Layer 10 of a small transformer language model trained on English Wikipedia (13 layers, counted from 0, width 64).
A neuron's activation on a vector x is GELU(weights . x + bias), where the dot is the dot product.

Input weights of the MLP neurons that the questions are about. A number n stands for (n - 128) times 0.013.
n8 (bias -0.039): 131, 151, 157, 145, 149, 150, 118, 179, 77, 109, 150, 125, 107, 92, 97, 152, 218, 141, 159, 120, 92, 216, 138, 69, 118, 152, 148, 69, 47, 130, 132, 111, 222, 104, 108, 142, 95, 146, 111, 104, 166, 90, 92, 88, 178, 147, 91, 112, 46, 169, 110, 112, 118, 71, 101, 133, 149, 175, 133, 137, 118, 99, 110, 102
n9 (bias -0.040): 173, 55, 156, 108, 125, 124, 99, 96, 172, 114, 105, 185, 149, 131, 156, 116, 88, 121, 135, 103, 116, 163, 141, 141, 184, 170, 109, 71, 95, 81, 181, 145, 74, 178, 139, 124, 209, 155, 177, 116, 166, 160, 142, 151, 74, 163, 67, 128, 125, 133, 158, 83, 94, 132, 152, 142, 124, 125, 102, 113, 80, 166, 87, 122
n12 (bias 0.032): 138, 138, 99, 170, 92, 111, 137, 107, 106, 149, 147, 156, 126, 101, 127, 133, 113, 130, 90, 126, 137, 138, 121, 196, 97, 137, 111, 117, 110, 135, 111, 145, 156, 156, 149, 108, 151, 105, 113, 155, 115, 100, 132, 141, 89, 170, 123, 145, 115, 136, 121, 138, 127, 163, 162, 107, 99, 116, 100, 124, 105, 157, 154, 101
n18 (bias -0.073): 133, 124, 166, 81, 145, 144, 74, 116, 228, 111, 130, 130, 147, 133, 133, 63, 71, 168, 161, 66, 114, 157, 171, 69, 117, 136, 138, 51, 151, 147, 140, 114, 115, 179, 146, 188, 105, 80, 143, 154, 119, 142, 98, 130, 104, 147, 195, 112, 116, 127, 186, 76, 102, 203, 93, 135, 170, 200, 121, 73, 48, 95, 204, 112
n26 (bias -0.044): 166, 131, 92, 82, 161, 98, 153, 112, 153, 152, 129, 107, 92, 172, 153, 123, 113, 129, 191, 134, 77, 141, 95, 112, 91, 72, 137, 49, 105, 96, 118, 81, 156, 128, 114, 159, 80, 144, 149, 141, 113, 171, 132, 39, 184, 215, 131, 65, 156, 129, 168, 92, 133, 137, 120, 162, 113, 167, 105, 145, 100, 121, 162, 168
n44 (bias -0.034): 138, 141, 113, 111, 200, 162, 156, 81, 166, 140, 98, 148, 148, 184, 145, 106, 120, 125, 155, 131, 156, 150, 104, 138, 147, 148, 113, 79, 167, 190, 121, 126, 143, 137, 132, 174, 92, 124, 161, 132, 134, 145, 88, 112, 110, 91, 81, 57, 133, 114, 131, 83, 162, 173, 126, 94, 54, 136, 104, 96, 148, 89, 117, 143
n55 (bias 0.028): 111, 138, 115, 175, 154, 146, 116, 87, 102, 110, 152, 93, 182, 143, 138, 144, 101, 154, 157, 123, 120, 96, 135, 177, 121, 118, 124, 119, 143, 133, 81, 92, 123, 136, 171, 115, 137, 88, 194, 124, 94, 154, 113, 146, 167, 125, 139, 105, 136, 120, 154, 142, 127, 101, 158, 117, 160, 82, 180, 147, 142, 141, 90, 119
n63 (bias -0.020): 126, 198, 189, 108, 169, 143, 133, 62, 83, 133, 119, 102, 150, 132, 143, 125, 139, 30, 122, 114, 71, 150, 86, 151, 156, 154, 121, 70, 104, 195, 153, 143, 115, 91, 129, 197, 147, 213, 39, 109, 180, 129, 78, 119, 113, 184, 90, 129, 140, 154, 132, 82, 113, 105, 122, 127, 101, 146, 162, 148, 117, 113, 123, 148
n73 (bias -0.041): 72, 158, 158, 132, 108, 120, 104, 206, 98, 155, 93, 170, 118, 166, 162, 69, 127, 87, 160, 132, 88, 162, 124, 82, 131, 67, 147, 153, 167, 198, 101, 103, 136, 118, 114, 143, 109, 123, 143, 132, 182, 148, 125, 173, 132, 107, 109, 118, 158, 140, 94, 71, 98, 125, 89, 139, 155, 105, 131, 105, 158, 166, 91, 126
n82 (bias -0.060): 93, 142, 52, 114, 100, 115, 209, 132, 173, 87, 83, 132, 118, 101, 117, 64, 48, 121, 173, 78, 90, 187, 126, 66, 138, 114, 161, 43, 66, 107, 109, 118, 82, 154, 128, 147, 223, 154, 140, 149, 130, 148, 158, 105, 162, 101, 139, 116, 107, 104, 152, 110, 198, 179, 137, 160, 70, 157, 107, 133, 122, 192, 144, 180
n83 (bias -0.016): 76, 118, 162, 122, 126, 172, 141, 152, 148, 120, 82, 128, 163, 124, 113, 162, 113, 140, 150, 176, 158, 119, 131, 109, 175, 20, 121, 138, 212, 157, 125, 108, 165, 157, 85, 169, 71, 165, 139, 146, 117, 107, 91, 115, 97, 202, 66, 85, 82, 113, 107, 77, 137, 127, 40, 196, 88, 141, 126, 204, 111, 138, 140, 164
n86 (bias -0.036): 198, 143, 114, 104, 167, 134, 139, 195, 102, 131, 136, 146, 102, 179, 123, 146, 147, 175, 131, 120, 167, 90, 78, 122, 181, 129, 126, 143, 172, 110, 151, 167, 131, 124, 136, 119, 124, 71, 64, 162, 173, 94, 125, 106, 124, 5, 86, 103, 102, 130, 173, 112, 116, 156, 72, 135, 180, 187, 98, 118, 138, 132, 95, 129
n97 (bias -0.010): 200, 117, 140, 123, 182, 107, 165, 109, 112, 90, 125, 114, 125, 123, 148, 54, 125, 177, 148, 112, 140, 168, 63, 132, 147, 133, 83, 162, 88, 129, 136, 115, 108, 77, 147, 144, 205, 161, 112, 128, 202, 150, 131, 73, 81, 145, 175, 143, 93, 108, 101, 78, 160, 137, 112, 175, 132, 103, 136, 87, 186, 108, 147, 139
n101 (bias -0.009): 139, 136, 176, 160, 103, 150, 128, 116, 158, 104, 40, 151, 123, 197, 101, 99, 123, 112, 101, 127, 111, 192, 123, 143, 88, 57, 170, 171, 100, 91, 94, 102, 155, 96, 147, 144, 115, 138, 148, 113, 164, 129, 153, 169, 137, 118, 146, 127, 144, 120, 118, 101, 86, 144, 143, 127, 140, 127, 117, 121, 95, 147, 202, 139
n108 (bias -0.046): 117, 104, 215, 86, 151, 97, 160, 157, 132, 156, 144, 118, 114, 123, 129, 60, 129, 142, 124, 144, 157, 117, 195, 128, 142, 164, 128, 188, 84, 125, 125, 162, 169, 145, 127, 109, 106, 135, 136, 184, 126, 47, 158, 150, 55, 99, 127, 163, 93, 129, 98, 64, 72, 92, 80, 184, 135, 167, 118, 134, 114, 128, 108, 132
n114 (bias -0.038): 134, 202, 158, 139, 139, 106, 118, 111, 158, 114, 63, 93, 170, 127, 177, 161, 150, 87, 136, 131, 70, 113, 115, 64, 139, 149, 83, 127, 155, 144, 109, 144, 112, 174, 114, 189, 147, 121, 99, 132, 109, 79, 118, 85, 148, 117, 127, 118, 129, 97, 115, 99, 114, 111, 116, 223, 149, 117, 82, 120, 103, 179, 35, 166
n115 (bias -0.026): 179, 172, 114, 147, 127, 140, 189, 145, 149, 94, 125, 145, 116, 170, 96, 133, 132, 113, 90, 112, 110, 141, 41, 66, 126, 104, 135, 99, 124, 153, 156, 110, 50, 143, 139, 171, 104, 138, 133, 106, 177, 123, 147, 111, 167, 135, 128, 114, 111, 106, 97, 161, 193, 134, 130, 132, 100, 122, 142, 118, 109, 157, 100, 124
n121 (bias -0.030): 115, 160, 154, 98, 146, 116, 149, 96, 136, 194, 134, 69, 133, 119, 132, 118, 157, 181, 145, 137, 106, 72, 167, 143, 119, 61, 140, 102, 101, 155, 132, 103, 101, 148, 148, 155, 76, 58, 93, 120, 143, 158, 122, 104, 122, 160, 159, 103, 120, 152, 110, 112, 78, 155, 160, 153, 159, 160, 129, 145, 77, 144, 142, 136
n133 (bias -0.068): 121, 176, 113, 131, 125, 109, 115, 216, 179, 122, 94, 128, 173, 160, 114, 116, 124, 158, 99, 118, 114, 119, 120, 144, 135, 141, 151, 108, 34, 135, 130, 95, 216, 101, 133, 150, 152, 159, 135, 169, 118, 203, 71, 146, 28, 202, 102, 166, 24, 68, 165, 172, 100, 160, 141, 129, 114, 145, 99, 119, 59, 191, 107, 115
n143 (bias -0.066): 118, 151, 171, 95, 138, 151, 158, 154, 159, 85, 76, 138, 93, 146, 75, 91, 89, 195, 59, 89, 98, 107, 173, 97, 93, 64, 157, 91, 148, 64, 226, 161, 74, 190, 125, 153, 108, 167, 124, 120, 114, 124, 158, 144, 122, 84, 141, 131, 141, 81, 142, 201, 211, 193, 146, 164, 180, 78, 108, 146, 98, 92, 151, 169
n153 (bias -0.042): 59, 104, 177, 125, 176, 125, 81, 114, 186, 164, 132, 191, 128, 146, 140, 168, 82, 130, 95, 80, 75, 159, 123, 82, 88, 113, 172, 97, 121, 104, 133, 103, 111, 201, 133, 163, 122, 110, 152, 222, 152, 163, 113, 199, 123, 168, 96, 103, 190, 98, 140, 125, 148, 120, 65, 93, 74, 210, 104, 141, 151, 94, 155, 110
n157 (bias -0.037): 127, 131, 131, 101, 167, 112, 51, 155, 104, 141, 92, 163, 191, 160, 84, 91, 126, 123, 101, 138, 131, 138, 180, 108, 91, 127, 92, 132, 90, 186, 139, 179, 123, 143, 138, 117, 103, 112, 156, 116, 94, 152, 96, 124, 130, 162, 150, 129, 114, 116, 137, 114, 150, 135, 133, 195, 172, 152, 144, 118, 122, 154, 105, 87
n161 (bias -0.060): 132, 92, 128, 87, 157, 97, 134, 149, 114, 141, 5, 142, 167, 156, 153, 137, 144, 237, 152, 89, 110, 80, 143, 154, 129, 89, 95, 104, 157, 10, 168, 69, 136, 85, 120, 172, 173, 109, 135, 111, 133, 139, 39, 130, 139, 89, 153, 134, 108, 143, 116, 146, 189, 107, 152, 181, 138, 143, 72, 120, 117, 142, 71, 119
n170 (bias -0.003): 172, 167, 200, 158, 172, 154, 138, 157, 132, 101, 96, 158, 128, 131, 93, 105, 123, 159, 108, 155, 81, 100, 82, 72, 95, 84, 116, 149, 132, 169, 166, 162, 102, 182, 97, 178, 140, 157, 120, 98, 145, 146, 139, 62, 96, 111, 86, 75, 109, 164, 177, 84, 144, 191, 82, 136, 98, 166, 159, 109, 77, 123, 134, 127
n175 (bias -0.009): 99, 111, 135, 178, 151, 138, 123, 166, 144, 131, 81, 121, 120, 141, 91, 156, 144, 102, 114, 139, 127, 174, 134, 112, 78, 144, 134, 167, 123, 175, 158, 135, 55, 138, 136, 124, 168, 138, 112, 123, 159, 111, 109, 45, 88, 144, 114, 113, 112, 159, 148, 93, 131, 204, 125, 100, 89, 118, 171, 129, 137, 157, 156, 119
n192 (bias -0.054): 174, 170, 97, 115, 130, 154, 185, 174, 132, 152, 129, 141, 188, 138, 48, 109, 157, 139, 101, 134, 82, 103, 88, 107, 146, 120, 148, 130, 95, 131, 100, 70, 56, 170, 179, 143, 41, 156, 135, 136, 181, 116, 124, 107, 133, 100, 132, 131, 129, 167, 178, 189, 141, 155, 65, 166, 55, 130, 73, 116, 129, 72, 196, 98
n199 (bias -0.077): 133, 111, 153, 208, 89, 120, 179, 94, 177, 128, 171, 185, 120, 179, 91, 142, 96, 164, 110, 158, 191, 75, 107, 125, 90, 113, 120, 135, 80, 179, 184, 129, 83, 128, 111, 221, 148, 121, 61, 107, 88, 116, 170, 124, 135, 52, 176, 57, 98, 90, 168, 155, 78, 135, 95, 183, 140, 139, 66, 169, 106, 107, 148, 149
n203 (bias -0.060): 132, 148, 109, 100, 195, 120, 99, 146, 77, 149, 52, 122, 118, 94, 153, 72, 137, 138, 65, 174, 143, 198, 118, 123, 88, 176, 111, 109, 151, 183, 142, 146, 100, 164, 188, 166, 128, 182, 142, 142, 85, 77, 109, 118, 125, 111, 61, 133, 101, 90, 141, 76, 129, 123, 83, 220, 186, 166, 118, 124, 122, 71, 138, 148
n211 (bias -0.006): 59, 123, 191, 89, 131, 146, 145, 168, 135, 144, 102, 95, 117, 152, 131, 122, 89, 212, 152, 122, 184, 143, 145, 151, 137, 125, 127, 107, 84, 129, 138, 113, 120, 74, 100, 124, 163, 126, 164, 112, 124, 109, 148, 58, 158, 37, 166, 64, 121, 191, 160, 125, 100, 119, 112, 139, 74, 138, 80, 146, 108, 122, 77, 221
n218 (bias 0.012): 144, 149, 185, 130, 117, 191, 185, 185, 150, 204, 105, 124, 133, 115, 140, 143, 170, 122, 134, 110, 155, 91, 109, 73, 87, 123, 140, 146, 56, 109, 170, 94, 174, 127, 61, 124, 126, 196, 111, 81, 146, 103, 88, 81, 83, 151, 129, 103, 128, 168, 106, 151, 134, 125, 103, 100, 118, 105, 133, 89, 99, 97, 66, 186
n238 (bias -0.067): 139, 81, 74, 127, 130, 134, 154, 236, 107, 148, 158, 145, 108, 117, 72, 161, 84, 156, 117, 118, 100, 163, 99, 108, 144, 158, 161, 152, 68, 171, 139, 99, 123, 148, 140, 226, 91, 125, 101, 176, 150, 137, 153, 129, 87, 87, 84, 77, 54, 125, 169, 103, 99, 212, 110, 107, 76, 144, 118, 133, 84, 131, 178, 136
n251 (bias -0.051): 204, 142, 141, 69, 162, 169, 119, 156, 90, 113, 156, 101, 66, 118, 153, 67, 161, 169, 117, 88, 108, 118, 118, 99, 82, 140, 113, 185, 85, 101, 167, 160, 115, 119, 103, 141, 168, 163, 78, 174, 143, 85, 109, 65, 146, 149, 113, 110, 119, 136, 130, 123, 91, 189, 128, 158, 155, 176, 154, 59, 157, 28, 164, 160

Each question shows a token from some text and the vector x that enters the MLP there. A number n stands for (n - 128) times 0.036.

"|  |": 91, 94, 94, 164, 103, 158, 147, 145, 139, 133, 129, 101, 126, 133, 175, 168, 155, 121, 139, 185, 109, 153, 103, 148, 101, 133, 88, 112, 133, 94, 119, 135, 137, 105, 106, 145, 119, 125, 157, 133, 117, 134, 116, 116, 103, 129, 133, 143, 122, 149, 119, 103, 178, 112, 127, 46, 126, 143, 185, 134, 122, 96, 148, 120
The most active neuron and its activation: n175, at about 3.7

" at": 117, 103, 121, 159, 135, 163, 151, 138, 96, 113, 166, 115, 142, 149, 115, 127, 138, 119, 92, 124, 113, 153, 87, 169, 125, 108, 84, 147, 120, 122, 83, 136, 121, 108, 98, 170, 107, 116, 161, 117, 132, 128, 144, 107, 98, 134, 151, 170, 144, 151, 145, 95, 191, 123, 148, 87, 131, 132, 182, 96, 147, 97, 118, 105
The most active neuron and its activation: n97, at about 5.4

"m": 111, 115, 102, 165, 102, 158, 117, 119, 122, 122, 132, 141, 160, 87, 139, 145, 129, 120, 105, 149, 109, 141, 132, 126, 128, 131, 99, 116, 149, 147, 103, 133, 108, 128, 123, 92, 123, 76, 130, 150, 96, 121, 173, 118, 105, 148, 137, 194, 162, 142, 142, 186, 158, 102, 114, 124, 143, 89, 211, 87, 126, 100, 89, 142
The most active neuron and its activation: n55, at about 6

" to": 136, 140, 125, 145, 110, 173, 159, 117, 96, 123, 155, 115, 91, 131, 130, 120, 111, 109, 102, 152, 143, 141, 89, 125, 124, 115, 78, 148, 100, 119, 113, 132, 151, 111, 128, 151, 151, 89, 167, 107, 96, 145, 168, 104, 95, 119, 155, 148, 121, 178, 141, 115, 153, 115, 155, 108, 107, 158, 208, 109, 137, 101, 113, 108
The neuron with the highest activation: n97

" a": 141, 125, 105, 199, 112, 153, 141, 123, 110, 125, 148, 111, 115, 129, 109, 154, 109, 128, 74, 179, 140, 138, 126, 153, 126, 99, 121, 117, 102, 128, 120, 168, 142, 131, 93, 164, 154, 93, 136, 104, 110, 134, 151, 87, 109, 98, 147, 145, 112, 169, 102, 164, 151, 98, 120, 83, 150, 113, 199, 124, 140, 98, 126, 118
The neuron with the highest activation: n199

" b": 71, 108, 108, 158, 81, 135, 139, 121, 141, 103, 138, 119, 125, 90, 127, 121, 98, 134, 118, 147, 112, 167, 109, 149, 136, 91, 108, 97, 99, 151, 100, 152, 134, 125, 98, 127, 141, 58, 170, 157, 87, 132, 179, 146, 151, 100, 132, 174, 134, 162, 145, 139, 169, 109, 140, 124, 121, 124, 159, 155, 138, 99, 144, 149
Which two neurons fire most, strongest first? n82, n55

"2": 175, 101, 119, 105, 126, 150, 134, 113, 105, 124, 96, 115, 197, 134, 160, 169, 137, 122, 95, 123, 129, 155, 104, 113, 130, 130, 77, 138, 145, 104, 77, 142, 151, 124, 132, 137, 111, 81, 136, 137, 139, 101, 154, 160, 91, 142, 151, 138, 168, 158, 114, 158, 167, 100, 148, 112, 134, 101, 159, 107, 74, 109, 99, 129
The neuron with the highest activation: n161

" perform": 115, 126, 134, 126, 68, 162, 145, 95, 109, 124, 149, 94, 152, 112, 136, 115, 117, 113, 126, 171, 92, 108, 129, 154, 159, 86, 72, 137, 104, 143, 116, 172, 131, 163, 101, 138, 136, 81, 150, 124, 128, 123, 149, 119, 92, 138, 111, 141, 154, 160, 125, 145, 133, 131, 156, 97, 165, 153, 183, 79, 139, 99, 134, 134
The neuron with the highest activation: n121

" elect": 87, 87, 128, 149, 70, 156, 136, 128, 131, 120, 161, 118, 116, 122, 171, 135, 137, 133, 122, 167, 100, 137, 140, 131, 129, 119, 97, 124, 133, 106, 77, 148, 162, 129, 83, 134, 83, 65, 156, 139, 127, 116, 137, 115, 128, 107, 159, 134, 149, 129, 154, 133, 177, 127, 128, 85, 160, 155, 149, 68, 141, 113, 166, 129
Which three neurons fire most, strongest first? n18, n55, n153

" \"": 139, 163, 118, 141, 123, 161, 159, 122, 114, 116, 138, 71, 168, 128, 136, 122, 120, 115, 103, 180, 104, 173, 72, 155, 140, 120, 99, 113, 120, 128, 72, 151, 137, 105, 112, 139, 136, 120, 141, 135, 100, 142, 182, 98, 99, 104, 141, 161, 108, 162, 119, 124, 141, 84, 115, 105, 128, 120, 186, 134, 124, 125, 122, 161
The most active neuron and its activation: n63, at about 4.9

"ac": 119, 73, 120, 134, 102, 137, 112, 142, 90, 151, 152, 136, 133, 101, 146, 139, 156, 107, 124, 146, 130, 153, 97, 118, 139, 92, 123, 132, 129, 133, 101, 132, 127, 163, 80, 109, 94, 61, 116, 180, 90, 121, 166, 132, 135, 121, 167, 162, 177, 127, 132, 131, 97, 123, 158, 114, 129, 131, 204, 97, 151, 119, 128, 131
Which three neurons fire most, strongest first? n73, n55, n12

" of a": 124, 135, 104, 175, 125, 150, 137, 116, 110, 111, 144, 121, 113, 137, 126, 169, 120, 107, 73, 185, 145, 137, 112, 154, 118, 107, 116, 122, 106, 128, 123, 166, 131, 138, 106, 159, 172, 111, 142, 119, 96, 141, 149, 76, 101, 97, 155, 142, 109, 159, 105, 148, 167, 109, 124, 66, 143, 106, 194, 122, 148, 104, 123, 118
The most active neuron and its activation: n175, at about 4.7

" ": 87, 112, 132, 136, 106, 151, 161, 129, 143, 128, 145, 128, 142, 131, 139, 161, 133, 99, 68, 187, 136, 115, 90, 142, 104, 115, 95, 120, 104, 135, 89, 160, 159, 118, 123, 147, 152, 65, 138, 135, 73, 130, 195, 115, 134, 78, 121, 139, 139, 135, 144, 153, 137, 95, 153, 106, 126, 135, 156, 133, 108, 131, 135, 155
The neuron with the highest activation: n199

" February ": 150, 130, 135, 135, 96, 166, 150, 126, 115, 125, 146, 116, 168, 130, 152, 167, 149, 114, 97, 163, 137, 132, 93, 178, 111, 100, 126, 128, 75, 116, 73, 134, 145, 103, 108, 141, 148, 92, 171, 138, 127, 146, 138, 140, 82, 130, 113, 157, 141, 131, 132, 181, 142, 85, 170, 95, 90, 113, 150, 98, 90, 115, 109, 134
Which two neurons fire most, strongest first? n133, n12

",": 140, 103, 127, 148, 107, 121, 143, 129, 132, 113, 110, 114, 129, 109, 117, 121, 114, 100, 78, 178, 136, 133, 101, 136, 112, 106, 67, 110, 156, 127, 110, 144, 140, 139, 132, 144, 154, 83, 157, 134, 107, 144, 151, 98, 138, 124, 129, 172, 132, 150, 127, 142, 167, 140, 123, 73, 124, 149, 231, 124, 121, 105, 124, 136
The most active neuron and its activation: n170, at about 4.1

" l": 107, 109, 119, 139, 105, 146, 159, 141, 119, 98, 148, 132, 135, 121, 118, 117, 104, 106, 123, 154, 136, 123, 86, 153, 166, 106, 101, 148, 137, 105, 90, 164, 132, 109, 101, 142, 93, 63, 123, 119, 104, 101, 199, 180, 146, 89, 144, 141, 152, 159, 159, 131, 157, 103, 112, 103, 151, 160, 142, 142, 141, 92, 119, 145
The most active neuron and its activation: n86, at about 5.5

"h": 112, 106, 76, 197, 104, 99, 109, 108, 99, 117, 98, 123, 144, 118, 154, 152, 115, 157, 104, 135, 138, 142, 99, 132, 156, 136, 126, 137, 136, 136, 117, 151, 136, 92, 116, 82, 144, 95, 173, 164, 102, 121, 165, 144, 102, 103, 143, 138, 157, 131, 131, 138, 164, 112, 121, 93, 121, 133, 200, 139, 152, 91, 143, 94
The most active neuron and its activation: n55, at about 5.9

" Assembly": 122, 108, 111, 160, 75, 157, 139, 125, 155, 101, 112, 104, 136, 126, 155, 169, 159, 86, 126, 160, 133, 124, 135, 170, 145, 124, 82, 109, 138, 105, 70, 161, 133, 153, 116, 101, 130, 31, 163, 148, 102, 119, 152, 106, 113, 132, 151, 136, 136, 133, 115, 144, 179, 141, 129, 88, 141, 143, 144, 85, 119, 134, 132, 118
Which two neurons fire most, strongest first? n12, n55

"\n": 119, 88, 126, 138, 123, 179, 156, 95, 93, 110, 133, 86, 176, 138, 175, 152, 100, 121, 126, 162, 122, 138, 99, 138, 109, 98, 103, 133, 137, 106, 63, 130, 141, 132, 106, 150, 105, 152, 151, 154, 97, 122, 147, 121, 120, 142, 124, 135, 145, 150, 155, 143, 143, 97, 100, 106, 129, 166, 182, 111, 106, 88, 135, 156
Which three neurons fire most, strongest first? n83, n55, n26

" who": 102, 120, 123, 159, 119, 172, 142, 120, 105, 131, 121, 97, 120, 125, 137, 156, 111, 87, 107, 156, 136, 163, 104, 139, 138, 123, 84, 109, 96, 119, 129, 183, 187, 154, 117, 127, 144, 75, 160, 112, 87, 156, 124, 121, 103, 119, 111, 145, 131, 163, 135, 125, 156, 136, 125, 128, 128, 160, 187, 104, 110, 86, 112, 111
The neuron with the highest activation: n8

" it": 120, 109, 145, 147, 95, 138, 137, 121, 112, 118, 129, 110, 103, 111, 153, 128, 90, 122, 106, 156, 114, 158, 108, 161, 166, 143, 116, 99, 110, 114, 95, 181, 154, 150, 103, 98, 145, 43, 146, 122, 92, 151, 161, 135, 97, 118, 119, 148, 133, 161, 142, 152, 150, 98, 145, 129, 142, 178, 175, 95, 127, 144, 97, 91
The neuron with the highest activation: n12

" |  |  | ": 129, 115, 149, 166, 87, 147, 133, 116, 114, 133, 132, 117, 103, 126, 161, 178, 155, 129, 96, 215, 123, 101, 84, 140, 119, 155, 88, 97, 117, 92, 81, 113, 132, 127, 121, 121, 144, 80, 162, 129, 120, 116, 181, 146, 145, 136, 122, 144, 169, 124, 130, 128, 145, 126, 122, 64, 95, 145, 135, 106, 126, 129, 128, 157
The neuron with the highest activation: n12

"ain": 102, 127, 117, 137, 93, 129, 125, 155, 70, 139, 141, 139, 106, 145, 117, 145, 136, 108, 119, 149, 113, 130, 104, 138, 132, 126, 100, 139, 128, 124, 103, 149, 149, 105, 84, 136, 154, 86, 139, 157, 105, 143, 136, 90, 113, 133, 147, 137, 131, 191, 130, 115, 117, 145, 146, 113, 152, 159, 222, 62, 148, 117, 138, 90
The neuron with the highest activation: n251

"and": 136, 92, 145, 134, 117, 144, 113, 121, 94, 110, 198, 106, 149, 119, 158, 128, 136, 141, 126, 140, 128, 172, 113, 156, 127, 130, 127, 144, 150, 129, 111, 150, 141, 149, 78, 78, 107, 75, 124, 150, 113, 137, 141, 130, 101, 125, 130, 177, 129, 159, 123, 118, 100, 74, 123, 119, 119, 159, 209, 77, 114, 111, 129, 113
The neuron with the highest activation: n108

" p": 107, 111, 116, 104, 90, 149, 152, 99, 144, 111, 145, 123, 128, 104, 143, 125, 106, 138, 77, 156, 110, 143, 107, 163, 141, 64, 110, 138, 134, 130, 133, 160, 137, 129, 109, 136, 114, 68, 150, 147, 86, 115, 179, 179, 118, 92, 133, 144, 144, 143, 148, 158, 164, 121, 179, 110, 147, 100, 171, 128, 136, 88, 124, 124
The neuron with the highest activation: n143

" year": 113, 123, 119, 115, 133, 141, 126, 127, 118, 137, 121, 132, 163, 125, 148, 173, 170, 101, 84, 155, 112, 119, 119, 167, 138, 105, 57, 126, 134, 143, 118, 147, 149, 139, 104, 118, 128, 99, 156, 142, 87, 112, 107, 109, 76, 134, 121, 138, 162, 141, 138, 143, 177, 109, 163, 151, 149, 147, 158, 70, 95, 106, 108, 136
The most active neuron and its activation: n157, at about 5.3

" of": 126, 130, 100, 145, 126, 151, 132, 110, 118, 136, 125, 149, 111, 121, 131, 163, 111, 89, 89, 152, 115, 137, 94, 142, 114, 115, 86, 128, 141, 139, 100, 146, 128, 123, 137, 152, 116, 91, 132, 133, 121, 135, 157, 90, 149, 129, 149, 134, 134, 179, 96, 142, 169, 116, 103, 61, 134, 148, 230, 106, 150, 119, 127, 121
The neuron with the highest activation: n115

"ed": 94, 101, 110, 178, 115, 126, 135, 132, 114, 114, 146, 136, 114, 125, 150, 146, 124, 112, 105, 146, 122, 126, 110, 135, 145, 140, 71, 113, 151, 116, 104, 133, 146, 120, 103, 98, 91, 87, 133, 157, 163, 144, 155, 92, 129, 107, 154, 129, 137, 155, 113, 144, 182, 126, 119, 62, 156, 166, 165, 64, 148, 153, 145, 128
Which three neurons fire most, strongest first? n86, n12, n55

"-": 144, 121, 82, 150, 107, 143, 124, 143, 134, 99, 130, 94, 178, 125, 155, 118, 121, 107, 102, 186, 132, 179, 99, 123, 139, 128, 85, 110, 129, 104, 102, 171, 155, 98, 138, 167, 121, 63, 118, 135, 106, 95, 192, 110, 133, 113, 132, 140, 150, 121, 103, 156, 146, 107, 148, 98, 148, 122, 176, 100, 124, 148, 119, 144
Which three neurons fire most, strongest first? n114, n55, n115

"aint": 122, 83, 132, 96, 121, 133, 129, 111, 133, 109, 173, 144, 148, 113, 138, 159, 106, 137, 158, 151, 89, 155, 151, 129, 128, 110, 107, 145, 138, 125, 85, 172, 112, 108, 72, 97, 143, 101, 149, 157, 75, 130, 151, 96, 146, 147, 151, 151, 158, 187, 89, 114, 118, 113, 121, 105, 149, 145, 174, 104, 127, 103, 129, 136
The neuron with the highest activation: n251

"\n\n": 126, 118, 164, 128, 110, 176, 146, 133, 150, 109, 124, 107, 152, 147, 158, 141, 131, 121, 143, 160, 117, 119, 88, 116, 160, 94, 121, 133, 116, 119, 84, 119, 130, 135, 113, 172, 106, 177, 145, 139, 89, 136, 92, 81, 131, 125, 102, 116, 141, 142, 139, 104, 144, 86, 111, 123, 137, 138, 203, 128, 100, 101, 100, 168
The most active neuron and its activation: n83, at about 11

" | ": 125, 100, 137, 135, 80, 146, 155, 115, 113, 121, 143, 106, 137, 115, 147, 144, 123, 113, 84, 199, 151, 105, 93, 146, 96, 146, 117, 93, 130, 134, 92, 138, 145, 116, 137, 150, 149, 81, 151, 128, 105, 143, 180, 136, 125, 119, 96, 159, 169, 144, 127, 166, 144, 110, 118, 59, 124, 168, 165, 117, 101, 112, 113, 140
The neuron with the highest activation: n12

"er": 104, 110, 132, 135, 87, 127, 148, 115, 126, 137, 102, 115, 159, 116, 134, 152, 124, 99, 87, 149, 107, 136, 115, 145, 123, 128, 89, 111, 138, 136, 99, 151, 146, 127, 119, 119, 111, 75, 130, 150, 120, 127, 124, 88, 129, 124, 199, 147, 123, 157, 132, 143, 161, 142, 136, 123, 173, 176, 216, 69, 95, 112, 129, 125
Which three neurons fire most, strongest first? n18, n157, n121

"75": 106, 140, 99, 150, 97, 123, 138, 134, 121, 121, 120, 140, 118, 108, 149, 178, 113, 114, 134, 165, 142, 114, 108, 130, 96, 136, 110, 130, 108, 96, 79, 121, 161, 84, 107, 101, 134, 85, 180, 144, 108, 166, 123, 203, 64, 128, 150, 177, 149, 143, 142, 157, 132, 149, 137, 100, 147, 131, 133, 104, 124, 116, 114, 151
Which three neurons fire most, strongest first? n133, n12, n55

"ing": 99, 108, 102, 166, 79, 135, 119, 110, 93, 139, 134, 148, 112, 121, 110, 123, 126, 108, 93, 170, 129, 122, 106, 138, 139, 132, 98, 130, 142, 130, 115, 133, 144, 142, 105, 125, 129, 71, 113, 160, 139, 161, 140, 122, 107, 125, 145, 148, 125, 141, 110, 137, 134, 116, 143, 94, 157, 165, 246, 77, 155, 103, 134, 146
The most active neuron and its activation: n12, at about 2.7

"s,": 112, 123, 115, 154, 136, 142, 149, 123, 97, 113, 100, 131, 133, 109, 120, 127, 128, 107, 70, 203, 131, 129, 109, 150, 132, 130, 94, 116, 136, 129, 105, 144, 135, 139, 130, 137, 141, 59, 156, 134, 87, 134, 139, 90, 135, 128, 121, 166, 125, 160, 161, 104, 149, 118, 115, 112, 129, 133, 231, 107, 128, 89, 140, 143
The neuron with the highest activation: n203

"epend": 145, 85, 124, 142, 96, 151, 116, 128, 118, 73, 148, 149, 161, 133, 128, 206, 113, 116, 110, 163, 102, 139, 126, 116, 139, 134, 106, 117, 118, 103, 127, 168, 114, 163, 109, 83, 142, 63, 167, 155, 95, 135, 176, 124, 128, 95, 151, 113, 152, 168, 139, 141, 120, 121, 110, 106, 124, 131, 139, 106, 140, 111, 156, 110
The neuron with the highest activation: n153

"|": 91, 94, 106, 143, 106, 167, 163, 142, 127, 132, 116, 107, 149, 123, 177, 161, 133, 111, 133, 165, 103, 154, 107, 144, 108, 134, 73, 130, 135, 84, 121, 133, 130, 107, 112, 145, 117, 148, 122, 138, 130, 121, 138, 118, 113, 126, 129, 138, 153, 156, 97, 138, 161, 110, 128, 60, 130, 166, 202, 139, 123, 85, 125, 104
The most active neuron and its activation: n218, at about 4.1